Layer 9 of a small transformer language model trained on English Wikipedia (16 layers, counted from 0, width 128).
A neuron's activation on a vector x is GELU(gate . x) times (in . x), where the dot is the dot product.

Input weights of the MLP neurons that the questions are about. A number n stands for n times 0.0014.
n29 gate: 83 -169 -4 70 92 11 -65 -148 -260 -31 29 -47 56 66 83 -137 99 38 -64 -229 41 0 -30 40 186 108 -30 -116 -15 -197 -26 23 86 -201 -128 56 -46 71 -184 -4 154 59 23 44 -38 -207 11 274 139 178 -181 214 95 -102 -4 47 -64 327 -93 117 44 65 128 212 -202 14 -144 -58 -18 -48 -164 94 216 -114 44 -105 67 -133 27 -343 18 57 -82 -37 -30 163 -84 135 231 58 174 -80 214 -26 11 -323 107 98 108 56 104 119 -71 -14 19 11 143 226 -49 -181 -30 131 -74 66 -203 72 76 131 22 83 -35 193 18 -29 11 38 -42 -33
n34 gate: -24 -52 -31 -30 -103 -28 146 -10 349 -230 -112 -26 66 -31 7 221 34 -161 63 -116 -258 -124 21 69 246 213 24 -94 -182 -97 -124 73 222 84 99 42 -32 3 -83 35 -169 -111 -41 21 231 17 67 40 -31 89 -7 -130 220 85 49 169 -113 -25 91 208 -19 78 -7 -38 109 -178 47 -10 20 52 236 0 62 -118 7 49 13 74 95 80 59 18 -188 104 -106 -64 106 -179 107 20 28 -136 -59 -210 97 32 42 71 -83 -13 -108 68 -35 -185 -11 -89 80 -77 95 136 -107 -187 -86 212 -37 75 20 -162 -65 -115 148 75 110 -146 13 -101 14 -159
n44 gate: 35 -58 -193 -27 67 -10 -57 107 -76 -165 -268 71 101 154 -69 212 103 -7 52 13 130 48 203 -166 -36 148 -10 64 59 -107 -147 68 103 -229 89 85 106 19 -56 20 -56 297 146 58 -10 117 16 34 54 -102 -45 -70 7 172 59 256 -73 -10 -189 148 -12 117 37 96 49 -86 38 88 -24 -16 -41 -189 -3 17 29 -95 142 13 58 -25 216 -83 -165 104 59 -50 -83 -39 163 -145 -178 -13 52 -55 -100 -43 -91 33 105 -86 57 97 -13 -154 -92 -173 -262 -49 -72 76 42 18 44 96 -136 -23 -63 69 -35 110 -72 86 -56 51 86 27 -47 -116
n94 gate: 208 93 -172 150 174 98 68 82 -235 -39 -316 232 62 65 170 225 -138 -71 -95 37 217 65 198 -162 125 -111 -335 174 -111 217 134 115 67 -182 12 173 -13 300 55 46 -153 134 118 -195 163 100 133 135 81 120 110 92 121 72 -173 -106 70 25 78 149 4 -136 -16 -77 83 56 -295 -179 154 24 -270 -31 202 97 170 21 97 -115 150 27 122 -217 66 -4 -79 100 160 -33 12 -84 131 148 -8 29 65 8 4 -188 40 -43 135 8 168 48 25 -270 -90 12 91 96 -281 19 107 113 -88 -50 -20 25 65 -265 122 -88 141 -44 -12 -77 -59 -175
n119 gate: -61 -48 -287 311 66 -58 35 151 -61 -29 39 -33 -272 322 -36 -232 31 -275 -121 -9 53 -212 -212 92 55 -173 205 51 -99 -40 -67 -23 -69 -30 9 108 -455 -153 93 -113 216 98 52 89 345 235 -145 38 216 -105 35 -4 82 -149 -198 4 16 -63 -85 4 40 253 -47 149 54 276 78 -147 -8 195 -201 -34 53 9 4 -68 -288 169 93 161 -27 -86 71 111 95 -23 52 278 203 -87 22 78 -35 -90 -62 -64 225 9 87 -118 272 -120 -63 -151 -190 62 223 -191 108 52 13 -54 39 83 -174 155 113 -117 171 -125 90 -100 272 52 85 171 -125 -319
n169 gate: -169 -121 -40 45 -66 121 151 -203 7 7 -188 225 67 -205 105 172 -37 76 -26 -157 336 91 41 -70 238 -147 -177 -69 4 55 36 -143 -4 -36 97 -71 204 95 -113 112 105 26 -107 -132 -72 -25 -4 49 58 -33 250 14 155 -120 -89 -192 -140 -235 19 14 23 -137 191 -131 164 -128 -93 79 -59 -22 -22 -35 7 -136 106 164 7 -240 247 -56 -88 -117 -11 155 -26 -102 -65 182 40 -54 107 -90 -48 19 59 38 52 -34 60 4 114 -122 93 46 0 -131 35 -125 -205 47 125 -24 9 44 0 -102 -151 -235 -51 193 -337 -211 -197 22 130 194 -23 15
n192 gate: 38 -4 21 82 -392 173 -111 248 -102 -115 149 0 328 -13 -44 8 -65 -103 31 -225 -131 -30 -229 -231 85 -110 135 -118 -57 61 74 -32 67 97 292 -88 -161 187 -175 -212 97 30 -79 78 67 47 -177 58 147 -17 -252 -30 85 26 132 78 -20 80 -149 -33 -134 179 -84 -116 123 -155 72 -72 107 -65 -322 -8 155 130 48 -146 -58 -161 -269 -71 230 -134 114 148 -213 89 4 246 -47 0 -118 102 13 57 174 201 -232 18 -19 50 86 387 118 -80 -252 -99 -117 113 132 55 -9 291 125 4 89 197 -170 159 -202 34 -32 151 -142 196 279 -119 -95 -39
n193 gate: -7 21 -56 -88 189 115 81 130 77 -20 -263 197 -58 18 99 222 -57 174 44 182 58 61 208 -42 -107 -245 79 116 -214 -22 71 113 -28 38 73 -193 7 -120 41 -40 -33 36 160 -165 -228 85 154 27 -7 0 122 230 88 113 73 -116 101 -128 123 -148 -3 -42 -190 0 -171 -122 -204 -18 99 140 39 10 36 63 190 -172 75 74 102 -148 -86 -111 58 213 44 -203 7 -149 86 -46 202 134 -47 7 122 291 101 77 -19 58 -101 82 308 -171 113 -189 -62 32 73 -56 -47 17 -54 138 35 166 -60 117 -53 21 -77 -70 -24 -35 -100 -58 97 -147
n249 gate: -101 -21 -136 105 -117 -89 -87 -139 -42 128 -99 -79 -183 18 -47 64 96 -96 -43 72 -172 -149 -40 141 99 -28 157 26 137 -39 146 -30 17 62 109 350 -128 -130 55 -18 62 -4 -49 -260 29 95 -25 207 -113 -21 -14 -53 -248 -32 -264 -119 -61 145 7 -27 -10 165 21 -201 -72 238 38 -31 115 -118 148 20 227 143 -32 -25 -105 63 -7 92 -121 -117 -18 -93 91 -62 -95 -76 -237 105 -104 -143 71 0 89 -4 -20 -197 -189 163 33 155 0 24 33 74 -286 -54 297 95 4 -46 9 -113 -17 11 227 -112 -32 -35 182 7 3 129 -78 47 -123 -160
n29 in: -47 261 91 -34 36 113 87 44 -24 11 -112 -4 -8 -84 8 184 68 -158 65 156 -130 153 360 116 91 59 -45 131 -41 49 -238 -228 -106 -122 16 -106 174 31 286 33 -78 -173 -106 -165 174 -230 -226 -215 -92 16 12 87 -83 -290 -217 -33 -33 -29 -77 170 135 99 -31 32 -86 -240 -16 -39 153 69 40 -107 -4 -116 -8 33 -8 -28 59 27 12 -58 -106 24 -107 -104 -28 -155 84 162 -8 59 -194 8 -53 220 -61 54 -9 123 67 -305 187 125 214 88 -70 121 176 -147 185 23 206 -28 130 -187 39 -164 148 141 -151 17 -101 -150 -274 263 -240 12
n34 in: -189 38 -49 -310 69 -238 200 -93 -184 -98 -17 -20 39 280 -16 -18 142 -8 -289 12 -4 150 -43 69 55 0 -120 0 -55 -74 7 0 183 53 -71 254 -87 166 -151 133 -27 23 -178 23 174 4 -27 -157 130 -80 119 -91 16 171 -23 -135 -115 -94 -39 -18 -157 83 -122 84 -109 145 339 -184 0 -4 -308 -58 -99 64 123 160 -107 71 -275 -133 -73 -134 -74 85 8 -12 -159 23 -153 38 58 34 0 -113 -8 139 -76 47 33 -11 -192 236 -113 127 -165 -46 -208 12 -59 341 77 -18 160 -198 0 32 -90 90 -69 -45 -41 32 -151 132 26 134 124 -58
n44 in: 182 4 -186 -14 -98 -220 -7 156 -33 86 -8 200 -73 68 -77 33 -113 63 65 100 8 -110 127 38 43 115 0 -99 -50 -118 207 84 114 -248 -50 -115 -125 -69 -215 155 50 201 307 -171 -152 -30 228 -4 -53 22 38 108 -222 67 -104 -24 -24 -112 -203 36 -79 7 139 -53 92 -80 -215 30 0 -19 53 101 83 -47 57 -193 -47 111 100 -84 -91 125 -27 206 167 -219 -79 8 -53 71 133 -141 8 104 -19 -39 -118 27 449 11 -146 51 50 -26 -367 49 48 -88 -123 -71 140 -184 33 -41 -15 160 -78 42 -226 -122 -93 160 -91 -186 40 -226 99 -110
n94 in: -300 -112 277 -13 -178 -165 -28 302 133 169 193 -179 128 -66 -125 -94 164 92 -57 62 -85 -75 -38 225 -198 -41 90 -103 -143 57 29 89 5 -179 -139 57 -53 -275 32 115 -139 -127 -162 113 -203 153 -235 18 -23 -79 -254 65 -116 -70 129 212 -38 62 -171 -123 -26 120 -63 98 -72 -13 -258 359 -281 -245 84 -80 -187 248 -202 -201 -306 184 -248 -50 -198 145 -85 -61 -130 -165 -288 10 150 92 -137 -281 118 5 146 29 -26 58 -36 -247 -137 73 -142 320 -110 159 32 175 -172 -51 56 -197 -255 121 46 145 74 -129 56 -256 -70 -213 9 -51 -63 267 113 56
n119 in: 24 315 -143 189 5 39 -19 -220 247 157 -195 -149 -162 -10 -228 42 -460 -186 301 -109 132 19 -20 198 30 119 -117 -36 -59 -34 -265 -20 -316 123 -55 -202 -115 61 285 109 -25 -205 146 39 -20 -215 -198 -153 39 0 136 -192 55 158 39 -75 203 45 84 396 -93 33 -9 -289 94 129 124 -147 -134 136 -284 74 -179 196 136 470 -112 76 87 -121 297 -85 142 156 -25 -105 130 138 155 -205 -24 86 127 -98 366 225 146 269 280 -116 15 40 -69 128 -64 -145 132 0 20 -172 117 -82 -62 111 24 80 -157 5 164 151 182 5 51 -215 61 37 56 -117
n169 in: -212 -130 -76 55 -77 65 151 -205 -79 -26 -77 53 47 54 -59 176 -19 235 47 -305 256 73 55 10 139 -143 0 8 -168 39 -107 36 -49 -8 228 -215 20 52 4 244 35 -77 179 -50 -95 -80 256 48 -73 -15 123 -213 146 -145 -196 -184 10 -314 164 -105 32 -144 249 -76 4 -42 26 4 -59 -12 61 -47 -58 -123 50 39 96 -166 -49 -48 54 87 -58 66 20 -139 76 94 -207 0 54 219 -282 -23 58 71 -145 -83 -75 213 112 68 144 180 -134 -96 97 15 -161 4 -27 72 135 84 19 -44 -26 -184 -69 135 21 -67 -437 -38 100 25 101 197
n192 in: 61 33 -132 41 -186 24 113 -106 -47 -68 -75 223 300 201 0 -238 -129 109 277 -185 -77 -139 -321 4 74 253 -63 -75 53 -19 -86 0 -5 -37 152 -214 15 -138 -28 -156 171 101 -61 -235 -103 71 -112 260 -24 -33 287 -75 369 -61 78 190 87 190 -349 -49 -318 -80 111 -147 88 -4 -127 -192 155 -288 -180 -32 214 327 57 24 -101 -103 -30 -161 -86 34 -299 101 -142 -39 -345 146 -52 -127 -178 9 24 155 29 242 -162 -255 161 114 199 149 0 -19 117 -176 120 -67 0 207 -5 474 149 156 -23 118 -300 -92 -128 -84 -148 -113 -23 146 106 -163 -25 81
n193 in: 188 -22 -162 -235 151 -57 269 275 162 -202 -92 179 44 -121 111 62 134 49 -133 88 26 13 13 189 13 -123 13 127 -128 -70 -226 -229 42 13 -116 -31 -210 -75 -38 62 -58 -22 -8 -135 152 73 -71 -190 82 4 17 56 259 202 313 -318 -201 -97 110 147 0 77 55 -99 -150 4 -47 47 124 17 -95 309 160 -247 217 -106 -79 -127 -170 -171 -65 -58 -35 389 58 -45 56 -313 -156 -72 223 -21 -131 264 -9 -9 -41 263 38 -37 -27 217 154 -85 -31 -95 4 -140 -150 210 -157 -85 24 276 90 188 -132 -31 -78 -106 -28 -326 -21 -13 -104 -140 23 -17
n249 in: -189 55 -11 -225 33 -33 269 93 11 109 -78 0 60 129 -26 138 -66 -122 173 203 -19 -70 -230 -134 145 94 -93 -128 225 138 -36 136 144 -123 -8 45 -126 -21 131 -181 72 15 7 26 -15 -80 -4 81 -7 4 19 -69 -441 168 -60 -77 -13 177 -228 45 -30 25 25 -77 120 194 -62 76 -63 56 62 -158 147 -149 200 -45 -135 159 -19 163 74 -15 45 -141 -185 15 128 -124 -133 -22 -134 -185 30 -285 123 53 -3 -148 -72 -170 162 -96 112 133 332 -125 -29 45 8 -87 -141 -73 -80 -66 109 -65 156 23 33 -101 32 30 18 80 -163 0 -205 70

Each question shows a token from some text and the vector x that enters the MLP there. A number n stands for n times 0.0096.

" ": -27 29 -63 75 -16 23 12 26 33 19 -251 -196 -14 -48 70 107 -18 9 -58 9 -186 24 25 146 57 -147 -77 -8 6 2 -51 81 -17 -116 -88 -64 -60 94 -90 -40 99 99 -40 -51 162 -17 69 63 -80 -17 12 9 -45 -3 18 24 -9 25 42 20 -172 22 -131 -155 50 -143 34 156 -34 -121 -71 -83 -5 -38 90 -31 256 -63 -70 105 -119 56 -60 18 46 -29 63 -11 75 64 -90 -90 -104 -85 -109 22 -27 35 -6 25 -61 -66 -44 16 31 2 -86 -73 -36 87 -7 -137 -172 77 -173 -142 64 20 -10 5 47 -19 -16 -62 14 184 281 82
The neuron with the highest activation: n34

"ö": -8 -127 102 182 68 49 37 0 72 82 -239 6 -54 24 31 61 -36 214 -126 10 30 135 -18 181 119 -106 -66 30 107 10 -152 31 22 -44 65 22 -32 85 55 -48 75 -178 -191 -23 -53 41 -43 181 84 1 9 42 -146 -113 -134 44 162 -17 63 -59 -193 67 -64 -99 -38 -258 -3 -12 23 -131 -133 -76 -37 -50 -4 10 53 -45 -86 23 -13 -41 -112 15 33 43 -42 43 -55 -117 -69 -77 -56 -42 68 75 102 -77 -150 -11 -96 4 -77 30 173 33 50 -23 20 -23 -51 -90 -197 -41 -68 -90 85 63 -115 -13 -2 -15 -107 53 92 67 179 -58
The neuron with the highest activation: n169

" He": 103 -66 1 39 6 14 -73 -30 -29 102 -298 -88 -51 37 -27 11 -11 43 -69 11 69 -74 141 173 -12 -104 -114 -29 62 -24 -66 88 -34 -138 -72 17 5 117 -39 -57 164 -17 -175 26 1 47 62 40 61 68 -3 -193 -34 74 -9 215 122 -82 96 -106 -97 68 -101 -141 -116 -110 -58 59 -17 -72 3 63 174 -16 69 -27 -56 -64 -224 -16 -62 -50 107 42 19 11 -5 -72 88 -15 -79 70 -183 15 126 -97 51 -106 -158 42 -34 -58 -173 57 -88 -32 -23 -31 74 30 100 -87 41 -13 -106 -10 -44 -64 18 -85 -31 -10 -104 -123 26 54 96 105
The neuron with the highest activation: n94

"-": 3 -4 -40 3 -63 -214 -102 13 -49 -29 -221 -25 59 -52 31 208 -66 -74 34 -14 -90 46 113 38 -60 -161 15 -47 -19 -26 -253 147 -93 -48 -101 27 -2 89 -7 31 62 168 -115 -28 59 162 81 -60 30 -62 55 -35 41 61 129 49 185 -20 47 19 -151 130 -24 -138 -63 -132 -4 -20 71 45 42 -105 135 -27 35 47 339 -91 -79 98 -106 -31 3 73 -22 -23 -17 -57 103 9 -75 7 -122 -65 -86 -47 37 29 -26 12 -100 -99 -122 28 57 -1 -97 -54 -18 -23 -16 -21 -194 -22 -89 -85 38 32 -83 29 -40 -36 -171 18 -93 -20 -22 27
Which two neurons fire most, strongest first? n193, n34

"na": -81 -4 41 -30 -32 42 16 -63 -12 6 -212 -71 -90 -46 51 86 -143 -123 -32 -11 -6 5 -74 83 107 -147 -131 -160 62 109 -196 -16 -104 57 -89 -23 -62 61 -115 88 25 -56 -139 -66 129 36 -57 30 22 9 6 -54 136 -41 -196 8 44 -64 165 -72 -51 152 -57 13 -119 -118 -16 26 -102 -83 -76 -92 -122 10 13 -158 56 -30 -156 51 -75 121 -50 -21 -112 54 77 -18 -71 94 56 27 -131 -147 -14 -28 98 -115 -60 -45 -74 2 -160 38 -20 47 -48 -67 86 -12 0 -112 -358 -86 -144 6 -54 21 -39 -56 -43 55 2 2 -39 -26 198 29
The most active neuron and its activation: n34, at about 5.9

"6": 157 -89 -10 -78 11 -37 -115 107 88 95 -104 -40 -246 41 -35 96 -145 -44 60 -77 -118 36 -44 102 81 -187 -20 -12 -221 3 -75 -49 -161 89 -15 -171 -35 -126 -68 -39 19 72 -48 -53 101 55 27 91 26 51 116 -157 -23 -82 -113 135 98 78 206 10 110 20 -14 -124 -62 -168 -87 -98 2 -47 -123 -149 -29 -132 84 -141 109 75 32 54 -103 13 22 -39 -100 64 40 50 -35 72 -145 -79 122 -40 30 -36 106 -22 31 5 -21 -42 -38 88 -2 3 -59 -32 -7 -39 58 -25 -21 -11 -129 2 31 10 95 -77 -84 75 -69 13 -90 -59 18 -4
The neuron with the highest activation: n119

",": 96 0 -21 1 78 -38 -46 -43 -147 89 -395 -88 -102 -75 -3 58 -40 62 28 -34 -114 95 42 -23 -57 -100 70 -64 -15 -67 -70 38 -156 -117 -78 7 27 97 -32 -94 118 2 -185 -51 -8 -79 105 37 -98 53 33 -89 -38 25 -2 14 105 43 87 -2 -120 44 63 106 -78 -65 -84 -73 -150 -84 -163 -25 76 -20 120 3 61 -1 -120 -122 -90 -123 66 82 15 -74 59 51 186 -4 -21 -12 -21 -86 -95 -84 8 37 122 13 -32 -24 16 -20 79 -23 61 11 17 -6 118 -171 -75 -21 -38 39 -18 29 70 47 -4 135 -76 -19 -67 5 -156 79
The most active neuron and its activation: n29, at about 8.4

"be": 59 -103 11 21 165 -19 -12 -20 37 26 -288 26 -45 -75 -9 -28 -191 17 -76 46 -71 42 33 154 -34 -7 -125 -40 53 -29 -144 37 -110 -72 -26 -43 87 98 132 6 61 -123 -170 96 47 15 -120 107 -104 78 -8 -120 -24 7 -57 97 -24 -129 80 -238 -166 83 -137 -115 -107 -43 -39 91 -38 -172 -57 -29 -39 -107 48 -23 102 22 -42 2 -51 0 -16 -39 25 12 -4 -7 19 70 43 -68 -13 -185 91 96 211 62 33 -29 -46 65 67 63 69 -88 -61 -74 35 26 -39 -140 -212 86 -62 -33 -37 28 -23 61 -66 -38 -33 -64 80 93 278 37
Which three neurons fire most, strongest first? n193, n34, n169

"vi": -44 -12 -90 56 2 152 -3 0 27 116 -153 -164 -19 -59 -57 60 -100 -7 -13 -88 -49 147 -32 16 137 -38 -139 -62 38 45 -165 49 -12 -37 -17 -4 99 -30 -103 -2 86 33 -149 -39 83 -9 -40 -10 93 115 25 129 189 15 -74 42 122 47 186 -99 -116 121 -47 -94 -70 -80 77 -37 -34 -100 -75 -53 -96 -160 38 -85 114 -15 -79 53 177 -138 -91 -42 -106 -4 64 -24 35 134 77 -94 -97 -60 -34 65 64 -52 50 -75 -54 -56 -8 -122 -50 25 -179 -108 99 -55 40 -61 -233 -116 -73 -8 -76 55 -127 -87 -112 28 -36 38 53 16 244 -6
The neuron with the highest activation: n34

" served": -6 26 4 13 125 -13 -27 -62 38 24 -117 -60 -63 79 51 -118 -104 105 81 51 -185 -19 0 105 13 -219 -11 -110 37 20 -81 43 -66 -133 100 28 -64 73 -8 -126 146 16 -85 -8 -79 -54 -57 76 -37 122 23 -72 63 117 15 32 139 -159 -75 -97 21 106 -100 134 -167 -215 12 -71 -91 -88 59 -45 39 -21 110 -161 17 -32 -88 -21 -94 -127 -24 108 22 -17 34 -53 42 -68 -91 -116 -107 -72 1 -4 80 -57 122 39 -45 -131 -142 -46 -117 -133 11 -75 24 58 109 -138 -152 40 -243 22 -23 35 39 -90 -35 -5 -64 -117 -49 -42 -77 113
The most active neuron and its activation: n44, at about 1.4

"At": 63 101 26 35 126 -126 66 7 -38 57 -111 -102 -76 89 -60 116 -1 97 -37 49 -44 -95 116 18 43 24 46 -15 145 -37 -18 37 -96 -74 33 134 -26 -4 38 -56 93 7 -111 89 7 10 95 192 -10 35 5 -61 -46 86 26 27 208 -13 63 -36 -201 141 2 -112 -171 -77 24 -6 -84 -1 -85 27 -101 53 121 -139 8 -7 -162 63 -43 -189 148 59 5 -48 42 4 45 129 -3 -66 -59 33 165 -33 119 138 -44 -1 24 41 -157 -136 -65 -107 -279 42 -7 -26 50 -112 -37 -55 -171 52 -29 97 112 -35 48 26 -58 -154 2 57 2 251
The most active neuron and its activation: n249, at about 2.5

"ta": -56 -130 68 -7 31 9 59 -74 -18 -12 -184 -108 83 -66 107 143 -191 14 26 -8 -68 45 101 76 149 -78 -72 33 -43 24 -154 -21 -80 34 -72 10 31 60 -150 44 21 -117 -133 8 80 -64 -113 229 -18 2 -10 -39 -20 -124 -95 -50 51 -27 15 -89 -143 121 -93 -43 -88 -296 -45 61 -14 -142 -29 -131 8 -49 -136 -78 118 -70 -93 -80 -74 26 -74 -90 -21 45 28 54 105 44 13 21 -70 -150 50 62 115 -63 -65 10 51 2 -74 11 19 7 -79 28 239 77 54 -217 -249 22 -72 -20 -28 38 -29 -19 -108 97 -11 17 -7 39 164 39
The most active neuron and its activation: n29, at about 6.3

" the": 39 31 -69 -65 88 -92 1 -34 -102 -6 -328 -127 -86 20 -35 67 -68 6 -28 19 -34 -88 64 55 98 -97 25 72 97 8 -42 -112 -98 -115 38 -12 32 30 -147 -20 51 -19 -7 35 -1 -35 224 44 37 -65 -25 -79 -53 -41 -84 197 68 -81 57 -64 -95 -20 -57 -52 -113 -321 -1 -50 -140 -279 -86 -27 49 105 13 -144 74 -53 -44 -10 -121 -96 10 86 3 -2 8 -61 73 16 30 33 -50 37 56 6 2 154 18 20 101 59 -32 67 -115 -85 -40 -13 76 7 35 26 -27 49 -92 -51 4 101 95 -8 -65 52 -68 -81 -64 -26 -23 45
Which three neurons fire most, strongest first? n44, n29, n169

"s": -55 35 -25 17 -7 -79 -23 93 19 59 -260 -47 -91 -4 110 70 174 -47 -81 -62 -67 0 -90 73 66 -135 -24 47 53 -90 -145 4 -45 -35 69 40 -53 20 -26 -16 173 145 -137 -70 -71 86 -30 -17 -44 37 -52 -156 -71 -53 42 211 243 87 -120 -127 -105 -85 43 -65 80 -133 45 18 64 -14 106 -82 78 14 93 -29 71 110 64 172 -168 -48 29 -3 -2 6 45 -149 38 97 -43 -148 42 -117 -4 -37 -76 110 -21 -40 72 26 -47 -20 -94 -1 -141 -49 103 81 -19 -181 -129 29 -158 56 17 -53 10 -81 63 25 -159 8 4 15 -218 4
The neuron with the highest activation: n249

"8": 94 -19 -80 -144 13 -43 -145 -9 2 42 -132 32 -147 -125 1 32 -104 81 -86 -62 -152 222 28 94 100 -229 -61 -40 -61 19 -111 23 -95 -70 -31 -80 -14 -25 -54 -140 12 -15 -150 -51 66 60 -16 31 -92 27 131 -209 -64 -44 -65 141 -3 16 93 40 -111 126 5 79 71 -375 -63 -3 -72 42 -152 -160 -123 -53 52 -52 91 -74 -82 -21 -111 -67 19 44 -58 -96 39 -61 27 84 -52 3 50 -114 4 -89 -14 -54 21 -10 134 -122 28 71 -72 -2 -146 31 105 27 -40 -41 -107 -74 -86 35 -20 36 27 -128 -28 38 -122 5 -21 -100 -19 136
The most active neuron and its activation: n169, at about 1.1

"2": 216 -80 -194 79 108 -39 -47 71 81 182 -140 -159 -136 -86 50 21 17 -6 27 -37 -152 2 -43 86 3 -192 132 -69 9 11 -34 61 -199 -4 -42 20 -55 -118 63 -85 165 141 3 153 1 -18 81 -106 82 73 138 12 -5 -56 -59 162 142 101 133 1 -188 -1 -2 -26 -162 -59 -42 69 -21 -165 -119 -92 -74 -7 131 22 51 -35 -36 106 -31 -26 32 -29 -23 -21 144 -41 130 -118 -106 -85 33 -36 -66 -11 -214 -73 92 -28 32 -34 36 -78 67 -57 -19 42 45 84 -14 -11 -26 -86 26 21 -12 -64 26 -56 55 107 -33 -6 -95 -70 -72 62
The neuron with the highest activation: n119

"0": 98 -53 -46 67 67 -77 -36 36 6 25 -184 -114 -166 -25 13 187 2 137 165 -37 -48 89 -14 129 -59 -175 -8 -36 -66 -70 -175 -5 -176 6 -142 -74 -86 29 -15 -129 -11 44 2 58 106 127 77 63 48 142 84 -101 -45 -18 -103 57 139 -59 24 9 -99 128 -27 13 -169 -43 -113 -5 -61 -155 -122 -38 -26 74 112 -105 125 89 -23 56 -93 157 103 -25 -73 -65 8 45 -50 106 -192 5 -47 -30 -8 -185 1 -24 22 6 -40 11 -10 -11 -23 -19 -207 -25 -49 -26 9 4 -185 -104 -66 -15 21 5 -13 -145 0 -87 -80 -31 -92 68 -71 81
The neuron with the highest activation: n94

"ing": 97 -37 -113 -20 12 -8 -41 -40 10 -21 -167 -43 65 159 -22 -36 -160 153 -8 72 14 -45 38 5 18 -183 56 40 -32 31 -302 -1 -46 -27 56 -12 113 1 15 -55 132 -63 -23 126 -4 68 -65 224 75 41 36 -187 -112 44 -49 -34 217 -13 -29 35 -63 63 120 28 -12 -271 -29 -58 -45 78 -50 55 76 -43 -173 -44 145 42 -3 151 -66 13 81 97 25 -4 -77 -19 2 161 7 -18 144 -76 -20 24 34 -33 15 -17 -21 -146 -40 -60 -89 -102 -97 -103 46 50 37 -154 -126 163 -189 56 -47 89 84 -47 -69 1 -72 -61 -110 -98 -96 52
The most active neuron and its activation: n44, at about 3

"h": 118 98 92 168 78 -71 86 -9 -65 4 -115 18 24 4 13 19 -247 94 5 32 -66 -6 1 -138 33 -69 42 67 3 2 -69 41 -144 -19 130 37 -180 -129 -110 -35 -21 -54 -311 -23 -118 47 -33 46 46 12 -102 19 -48 143 -42 147 154 74 94 -149 -53 26 169 21 17 -129 53 -139 81 -123 44 42 156 46 25 38 75 -85 13 143 -37 20 -110 45 -19 30 202 -40 105 -60 18 -77 -55 -77 -14 -53 116 194 -112 -74 -41 -6 -45 -66 -35 -81 -153 -9 199 47 137 109 -25 -14 -106 77 27 -113 28 26 67 49 -93 -27 -75 -92 63 56
The most active neuron and its activation: n192, at about 2.6

"9": 156 -21 -49 -22 102 -62 -136 -20 125 69 -97 -152 -189 -27 97 90 79 121 -51 -138 -52 85 -20 95 7 -193 -37 -17 -67 19 -80 48 -179 -95 -91 -172 -88 -67 12 -178 -46 102 12 126 176 -41 -2 -22 10 148 70 -77 -4 -61 -68 299 -45 -36 82 -64 4 69 -101 -114 -173 -112 -4 -7 -67 -13 -110 -85 -16 27 22 -66 175 49 -48 52 -126 -116 52 -89 -27 76 -15 -1 -34 96 -141 -125 -16 34 15 -25 79 -43 -1 -3 18 -87 -27 40 -28 -24 -50 -30 14 14 66 -72 -46 -132 -83 -64 -37 -10 24 -111 -4 21 -125 -43 -34 -28 163 31
The neuron with the highest activation: n249

" announced": 6 -47 -95 -58 65 -10 -5 -32 -47 14 -123 -69 45 -43 -13 143 -74 114 37 179 -277 23 -14 32 73 -24 -24 -192 -21 49 -150 -42 -68 -178 -24 2 146 47 41 -68 18 -84 -84 -73 112 45 -16 171 53 48 12 32 109 54 21 42 143 -48 129 -89 -65 39 39 157 -169 -318 8 -42 -54 -86 -88 6 72 13 84 -101 38 -11 -57 -67 -26 12 16 66 -8 -107 3 -6 -90 38 35 -78 -28 -134 13 91 128 -46 82 29 -39 -82 -169 90 -44 -79 -79 -131 -38 53 95 -191 -141 -29 -180 12 74 80 -3 -24 -54 76 -113 -2 109 38 3 38
The neuron with the highest activation: n34

" Re": 26 -83 3 59 -73 -21 -152 -100 34 69 -250 -147 -144 93 20 102 12 -57 10 23 -101 45 69 104 21 -36 -104 -73 139 126 -95 73 -81 -148 -30 -38 -10 17 3 -12 -10 -16 -278 -88 -45 7 147 -64 -13 69 -12 -101 -51 -37 35 289 4 -39 -25 -199 -92 -65 -101 -78 -66 -71 -115 49 20 -18 -16 13 -134 72 76 -68 33 16 -195 84 -62 53 74 -55 60 -36 58 -98 -18 72 -70 -90 -52 -53 143 -34 44 -47 -90 104 -51 -90 -5 24 54 -187 -110 -48 25 46 28 91 -79 -10 -139 -11 -6 -46 -33 -7 -109 71 -144 -78 -77 -41 36 66
The neuron with the highest activation: n249

"1": 214 -58 -54 -104 148 -29 -155 16 -65 33 -190 6 -109 -70 -35 99 -58 43 173 -35 -43 35 8 28 48 -71 -30 -33 -98 -27 -143 -55 -288 8 -81 -68 -27 14 56 -88 -1 9 -60 40 123 86 -40 -50 40 35 0 -17 -3 -57 -27 33 -73 -20 146 -97 -175 47 14 41 -120 -74 -81 14 -63 -102 -133 -174 -65 132 40 -110 74 -87 -168 -17 -176 113 -3 -37 -104 -71 155 -43 56 -8 -48 -35 -65 -48 103 -46 98 13 -12 46 -3 -6 -101 38 -74 7 -157 -106 -56 14 -53 -6 -138 -49 16 -56 -61 -54 36 -144 50 -48 -18 110 -133 -124 128 199
The neuron with the highest activation: n193

" Ra": -61 -73 11 114 -104 -60 -61 -90 128 26 -248 -77 -77 -25 -10 93 66 -10 62 -14 34 102 19 53 60 -29 -127 13 26 27 -94 -100 -32 -40 113 -96 -49 144 -99 -31 101 -42 -301 1 37 7 132 49 41 132 -146 -62 -8 34 20 267 231 -4 -6 -201 -196 5 47 26 -101 -117 -17 -21 -13 -83 -194 15 -2 -22 126 -86 -16 -37 -176 97 -106 -69 123 -46 61 70 77 15 -5 96 -5 -3 -62 -79 85 35 45 -53 -129 -24 1 55 -118 6 -10 5 -82 -173 48 59 40 -117 -159 1 -14 -5 -21 -80 12 -6 -11 -50 -84 -161 10 -66 125 13
The neuron with the highest activation: n34

"5": 153 -95 -25 17 31 -91 20 81 76 87 -86 -104 -284 -45 70 123 -144 -2 64 -88 -151 50 114 207 181 -240 -10 -14 -150 -50 -101 25 -128 41 2 -110 -71 -58 -58 -83 -14 53 -99 -16 44 66 74 30 58 34 120 -147 -91 -101 -97 145 68 66 151 46 53 19 -60 -108 -24 -93 -51 -88 -36 -47 -76 -94 -64 -94 119 -143 57 33 5 -3 -67 59 -3 -16 -111 19 -24 -7 -12 35 -161 -102 94 -85 10 -57 37 -17 3 57 -78 17 52 67 -25 -101 -152 -21 -31 -45 39 16 -151 -15 -123 17 -21 -26 74 -107 -43 59 -104 9 -135 -81 -107 7
The neuron with the highest activation: n249